Layer 7 of a small transformer language model trained on English Wikipedia (15 layers, counted from 0, width 128).
A neuron's activation on a vector x is GELU(gate . x) times (in . x), where the dot is the dot product.

Input weights of the MLP neurons that the questions are about. A number n stands for n times 0.011.
n130 gate: 11 6 48 -36 -21 15 0 -17 14 5 17 -7 -17 -21 3 12 -3 -40 22 19 13 21 10 1 24 10 -26 30 -6 56 30 -6 24 17 18 -7 -13 38 10 4 -7 12 -8 10 -12 -10 -28 9 -6 -19 -18 -57 34 -13 29 -31 -29 -25 9 3 -9 -45 4 24 37 7 -19 -3 -14 -35 20 -5 11 -5 -9 21 16 -34 -27 -20 -26 6 3 -6 -72 -2 11 4 31 2 14 -28 -8 -9 40 -27 28 18 17 -21 19 -18 -7 -21 6 43 -30 -5 -46 -28 -27 26 -12 -10 -8 55 17 -30 -2 -25 -1 29 -11 3 -4 27 -7 -6
n225 gate: 4 -20 38 25 10 50 -7 -36 49 5 28 6 -11 4 -38 9 10 -4 -4 -2 -14 -11 26 13 44 17 -20 -7 -6 2 -23 0 -19 -12 -10 40 -9 -1 19 -6 -7 14 -2 4 9 -1 -24 4 -7 12 2 14 -37 -22 15 -38 -15 1 -43 -14 -22 33 22 11 26 -2 10 -20 -6 7 14 7 -28 22 -8 -5 43 -24 12 -12 47 -42 -37 6 12 18 -3 -23 2 17 -17 35 7 3 -2 -20 -1 10 46 -23 23 -9 -2 10 -2 0 46 -19 -16 15 20 7 11 20 -21 -9 18 26 -3 -3 10 20 6 12 11 -17 16 -33
n287 gate: 36 -33 2 -19 7 26 -12 -21 21 -14 2 38 12 -3 30 3 23 -27 -16 -25 31 -34 2 26 -50 -3 -7 -17 9 -8 11 31 23 -1 19 9 -8 25 3 10 -26 4 1 -19 -17 -27 -5 5 2 11 -17 -22 -5 -7 -15 -5 -7 6 -2 4 -27 32 -19 2 27 -9 6 -6 14 19 -16 -1 -22 -4 -4 8 -15 9 -8 -5 -24 14 18 -24 3 22 29 -30 10 15 17 -8 17 25 8 24 10 1 -18 10 18 -3 -17 38 -16 -7 5 5 1 -40 46 -44 -2 5 21 28 17 -21 -10 -16 -20 33 -30 0 11 -19 -4 -9
n312 gate: -37 -36 -6 -32 6 47 23 -6 6 14 10 19 59 7 -2 4 16 -8 -6 32 6 -1 -14 7 -21 -13 -9 -23 -40 -19 3 -25 31 -55 10 1 20 -3 30 9 -16 -11 -16 -27 -3 2 -1 -17 0 10 -10 40 -4 24 3 13 4 -21 53 23 14 34 -8 -7 15 39 -1 -10 -6 -12 -48 11 40 28 21 11 -11 6 32 9 9 17 -46 -67 -28 -9 3 -28 -40 7 1 -20 33 -12 1 19 -5 6 -2 -18 -4 3 -7 -5 -9 -15 46 13 -29 17 -1 7 21 6 -39 -26 57 -43 -3 -47 -3 6 -10 26 26 51 17 9
n405 gate: 31 31 3 -6 43 -31 7 23 14 6 -13 20 -51 5 20 18 -11 22 36 8 -25 -14 -14 -35 4 -11 -3 14 20 21 -7 13 -6 -16 -10 -2 -18 27 -4 -13 -16 -8 -2 -44 -16 12 -22 -6 15 -18 -33 13 9 -39 60 -17 6 6 -29 -44 -25 -13 -21 -14 -6 -18 -14 -33 -17 22 -5 -30 31 -27 -14 20 24 10 -23 -3 -30 -15 -22 17 -12 -3 -9 -10 23 -12 31 6 13 -12 39 -9 10 -6 -29 -16 -35 -23 1 -14 22 5 -7 17 -12 9 -42 14 -13 -11 -29 -9 -9 -12 10 -6 -21 6 24 -11 -14 -5 29 -34
n130 in: -5 -91 -5 -11 -16 13 30 25 -59 -5 -58 -19 2 12 -17 -17 6 -7 -11 12 8 9 95 -6 12 1 -34 3 -24 -30 7 8 7 21 -2 12 -27 31 20 58 25 15 -6 -24 -3 -42 -22 -14 27 -65 -2 -18 -23 -51 32 15 -54 -53 -26 -11 6 -43 -29 8 61 -17 9 61 -6 -9 -37 -10 -30 -18 27 -10 -2 36 -8 -49 -3 6 4 2 9 -32 15 18 19 15 -9 -7 10 6 49 1 -1 -36 -29 -42 4 3 -28 44 -1 -22 -31 2 -12 -10 25 4 24 -11 -13 -15 2 -15 20 30 -14 -2 -17 -18 5 50 -23 -5
n225 in: 36 5 2 -18 20 -14 15 -4 0 -20 12 -40 2 -24 -6 16 -10 -17 -24 32 7 22 45 -6 2 20 11 30 -48 -14 -12 -22 15 6 -10 -6 -1 10 -11 33 -17 5 23 3 2 -28 11 -20 -20 3 -5 -10 -21 -4 -35 6 -11 -26 -5 2 -57 0 -10 4 -5 -9 -30 -44 -2 50 16 -27 5 55 -35 21 18 0 -8 1 -26 -16 1 -10 24 3 11 -30 -17 -1 -9 -1 -14 -5 -24 -23 -41 -9 -1 -27 8 9 -13 -18 30 1 4 -22 -21 23 -40 -11 -20 -12 -11 3 12 38 1 25 9 -16 -6 -2 -29 33 13 24
n287 in: -5 -8 -1 -1 46 -23 36 -6 -9 -35 6 -9 -13 -12 42 -7 -3 15 18 49 -12 6 8 -13 -9 7 -11 -29 -5 8 16 -16 13 7 -23 5 11 15 17 20 62 28 14 14 3 -15 3 4 -1 3 1 -28 37 -19 -22 -18 3 33 51 -46 -24 1 25 0 24 6 9 -5 -10 -46 -9 -12 -16 -1 1 10 3 -8 -13 11 3 -4 20 -26 -13 -13 -43 9 -14 37 -38 -38 -6 -10 19 23 -23 -17 -54 4 -13 -18 -1 7 -25 9 17 0 -5 4 -58 -26 -43 -34 -22 -8 17 -13 4 34 -19 -19 9 -7 0 -43 -8 -29
n312 in: -12 -14 4 -43 -24 -46 10 6 -29 6 30 5 -14 -4 45 -15 20 26 -44 10 -20 -16 49 33 9 30 -18 -8 -24 52 31 -20 7 -22 20 -16 24 8 -17 27 -23 -28 -5 -18 -5 -20 33 -1 3 -1 3 -15 24 -22 1 -34 -18 -2 22 20 51 -2 7 1 -56 -22 -24 4 -5 -23 14 2 -6 7 23 27 24 7 -13 -5 -25 17 0 33 -22 -38 5 -19 10 21 -6 3 25 31 -3 9 12 24 -47 0 21 -5 -13 -30 7 -16 -37 -12 -6 -1 -11 17 -31 18 -13 24 9 25 -16 -16 19 -1 -62 18 -37 -1 -24 7
n405 in: -34 26 -22 15 -20 1 -1 42 6 -1 -14 4 -17 -9 -4 14 28 -20 5 19 -55 -11 44 -17 21 -8 -10 -5 29 -30 -12 24 -16 27 -15 -13 14 -12 8 -11 -16 -25 -25 34 -22 9 -31 -23 -8 19 17 7 14 1 58 20 -48 8 -1 27 -5 1 -3 4 -2 -7 10 -64 -6 -48 1 -44 40 39 -7 -1 8 27 -8 -25 13 13 1 -21 10 5 -1 1 -12 15 -32 6 -8 11 -11 -21 -20 7 -3 30 -33 -8 -25 9 20 20 20 -36 9 -12 -5 1 -16 33 -16 -1 -34 -15 6 -7 -20 -1 28 -45 16 11 27 -14

Each question shows a token from some text and the vector x that enters the MLP there. A number n stands for n times 0.035.

"r": -22 -9 17 3 -12 -10 27 -25 -8 -7 -36 -16 -14 -11 -20 -22 -14 12 5 23 -5 -13 -43 4 0 -24 34 3 14 13 -49 -25 -6 -10 -31 12 33 19 -26 -5 -2 32 40 18 -15 21 75 -38 -10 -63 15 -31 0 24 3 -32 0 23 -15 -10 6 -3 14 13 -3 -36 2 0 1 -4 -11 22 16 -17 35 1 -7 6 -14 -5 -27 28 -19 -34 18 -6 10 2 -33 -12 -8 26 -30 -21 38 7 -7 -23 6 20 -29 13 49 49 -8 34 -12 3 7 -7 -2 -2 -18 8 17 17 2 -2 30 -3 -8 -61 -4 9 2 -8 -2 13
Which three neurons fire most, strongest first? n405, n312, n130

"h": 22 -36 3 20 15 -37 1 -16 10 -1 -40 -12 18 -18 -26 -19 14 -26 15 -28 -26 -2 -15 25 12 -30 28 -10 11 7 -15 -25 11 -2 1 -18 21 -3 -26 -19 34 17 17 17 3 10 40 -42 -25 -52 -16 -27 8 10 7 2 12 8 -15 -7 4 24 9 24 0 -11 -1 35 -2 -8 6 -45 -7 16 37 -26 -4 12 18 8 -9 11 -30 3 27 -20 -17 -27 -6 -46 -18 31 -35 10 24 9 -9 -17 -9 -3 6 0 38 21 -34 30 -37 1 18 54 -41 -20 -6 13 5 21 -4 9 -3 -1 22 -10 -6 13 -40 -11 -14 27
Which of these neurons fires most? n405

" ": -48 -57 -27 -4 -25 -3 6 26 2 4 -3 5 6 -15 -35 -17 6 -10 -3 10 26 24 -4 -3 20 23 -17 -39 8 17 -11 7 29 5 -23 1 -13 38 -39 -16 5 -5 55 37 7 2 -3 -34 -5 -24 7 -19 4 -6 -8 -9 -15 -8 0 24 11 -3 -7 3 3 -24 -7 5 -3 23 -24 17 -37 -23 -14 17 32 -5 -19 22 -16 32 28 -6 -6 -19 25 10 -5 -6 -16 -17 -51 -14 -29 2 40 -6 11 -47 -14 16 0 1 -16 1 -23 -2 15 19 -48 -6 35 3 -12 8 -10 -11 -14 13 1 20 11 -14 0 28 -11 1
Which of these neurons fires most? n130

" ch": 0 -52 -26 21 -18 28 -10 -4 28 -2 -24 26 9 -17 -30 -11 27 -30 37 -1 -34 3 -17 -25 5 -21 13 8 19 -11 -71 13 0 -3 10 -37 -2 -29 -35 -1 -1 -45 42 11 15 3 11 -46 3 -39 18 -9 -4 8 -5 -14 -7 -1 -11 26 17 -1 16 24 1 14 17 -1 -10 -3 -57 -19 -12 4 -8 -4 17 30 -29 34 -15 13 -3 2 -11 14 -22 16 -2 -26 -33 19 -17 4 -26 18 -24 -34 -6 -15 -8 -9 20 11 -28 -35 -40 45 13 12 -24 3 -14 18 20 25 -25 5 -15 -20 8 -23 28 13 10 1 7 16
Which three neurons fire most, strongest first? n312, n287, n225

"ard": -32 -69 -19 22 2 -21 -16 -16 16 5 -36 19 -7 -7 -30 17 15 16 1 -12 9 -9 9 -25 -23 23 29 9 2 -4 -31 -23 -12 -37 15 -39 -15 -35 -32 0 -4 5 20 15 5 0 -1 -2 -5 -55 -29 -23 -1 12 -24 -12 17 -35 0 37 -1 31 21 -10 -56 -40 -3 10 16 6 -15 1 -17 -26 36 -4 -10 10 8 11 -37 5 -8 0 -16 12 -7 14 -4 28 -26 7 -8 15 -11 -45 -5 39 -15 -30 -13 16 31 1 -7 -4 29 -21 12 2 -54 -5 17 -23 -3 6 16 9 -15 15 3 0 -10 15 -10 9 14 6
Which of these neurons fires most? n312

"D": 31 -57 -36 13 -1 -23 -14 3 -34 -1 -4 -9 -20 -12 -33 6 -18 -18 9 -19 -5 -8 11 -25 4 1 7 10 23 -5 -28 9 -38 -1 12 -11 20 15 -34 -27 4 -30 31 14 -24 -17 25 -31 0 16 13 -11 -21 7 5 -22 2 -6 14 3 2 -15 1 -15 -11 -27 -3 24 0 -4 -8 -23 -2 -52 37 13 -11 -15 -29 -17 -26 21 -11 21 -6 -22 -28 5 -4 -21 14 14 -22 59 16 -31 4 5 17 9 -23 -3 13 47 -2 4 10 20 -11 -8 -41 16 -29 9 -13 8 8 -2 -6 14 -15 -35 23 -4 2 -46 15 22
Which of these neurons fires most? n405

"port": 4 -15 -8 30 17 -27 11 -18 -3 23 -32 -57 -9 -10 -35 -20 22 -6 8 -24 8 10 10 -7 -5 16 14 -18 -22 -10 -10 -42 1 3 -25 22 33 19 -18 -18 -17 2 14 37 8 18 41 8 45 14 8 -7 -12 14 -16 -17 19 -7 -6 6 -27 5 25 14 -36 -39 -21 2 8 -4 -28 -13 -50 -20 -2 -11 44 15 19 7 -21 21 20 -7 -20 6 38 -17 -2 -22 -13 38 -8 36 -28 16 -18 -1 2 -28 -37 20 26 7 -2 -22 -18 -32 -4 -7 -46 14 5 -3 -3 23 8 18 -8 7 -27 -14 15 -1 -2 9 10 3
Which two neurons fire most, strongest first? n405, n225

"==": -13 -28 -5 14 -9 6 -5 -4 21 -15 -19 -16 8 -13 -31 19 1 -17 -23 -24 22 29 -6 -21 -3 16 25 18 -12 40 -1 -15 14 12 -8 4 -12 -1 -20 -11 -6 -7 35 4 9 16 14 -47 -6 -47 27 1 -18 17 17 -8 -42 -25 10 34 -17 -15 -17 24 12 -29 -10 -14 8 17 -20 38 -33 -19 -6 36 8 30 -7 13 -49 -15 4 -24 -16 7 -25 -11 9 -50 1 35 1 16 39 11 -10 5 9 -1 -14 3 1 49 11 11 15 18 14 -23 -35 -13 24 -18 -22 -22 10 -15 -14 10 17 -47 2 7 -22 5 -5 24
Which of these neurons fires most? n130

" The": -60 -23 -3 24 14 -9 -16 -16 -1 3 9 -38 22 5 -34 -2 10 -33 33 -42 -2 1 13 -11 -6 -8 20 22 8 -2 6 -21 -27 -1 18 17 8 33 -36 0 -22 9 10 30 -35 -7 17 -9 -20 -32 6 -10 -41 -14 -32 -20 12 29 2 15 4 -14 14 -12 11 -15 -43 -8 24 -10 48 4 -24 -10 12 17 -5 34 21 13 -21 60 -10 -15 -11 11 -22 -16 -37 -7 -10 14 -44 13 7 16 -24 4 2 9 -22 11 -2 -32 -21 -14 -26 -5 14 -25 -19 -9 6 20 -3 20 -14 -4 -20 -19 29 7 5 -3 12 -18 1 -3
Which of these neurons fires most? n130

"'": 16 -24 -13 28 -4 -19 15 -43 -16 6 10 -20 5 18 -32 -37 31 29 5 -73 -4 -4 34 -4 -4 -21 23 17 5 -6 -27 4 20 -8 -11 -4 22 -11 -17 -13 -16 -5 -15 24 40 -21 7 -2 7 -6 -5 -53 14 12 3 1 2 14 0 29 20 -8 -1 23 11 -52 11 32 -36 4 -1 -2 0 18 -6 -9 16 24 -17 -5 -25 40 15 -10 -3 -7 -14 18 -3 -32 -14 4 0 15 7 -14 -32 10 -3 -35 -30 18 13 10 -75 -37 -5 -29 42 9 -46 -2 46 0 21 -4 17 29 -26 -8 8 7 28 2 -21 -3 1 20
Which neuron fires most, and how strongly? n287, at about 0.18

" |": -47 -32 -19 11 -21 -8 9 -29 12 6 -19 -62 -5 -23 -33 -40 -7 3 2 -5 7 3 -41 -22 3 23 9 -3 25 -24 -5 -1 9 1 -19 14 4 8 -19 -12 -17 0 -32 -7 26 40 -2 -33 -2 -15 11 -34 -31 -3 9 -14 9 11 -1 13 -27 16 5 15 -27 -37 22 -46 -2 5 -8 23 -24 -28 -32 16 38 23 -2 33 -21 8 26 -20 -29 -19 6 15 -25 -17 -13 20 -19 -24 -17 0 2 -4 34 -12 5 13 -4 11 -24 0 -8 -31 19 -5 -50 6 40 -16 -10 -10 -17 -18 -22 0 24 13 25 7 -18 14 20 2
Which three neurons fire most, strongest first? n225, n312, n130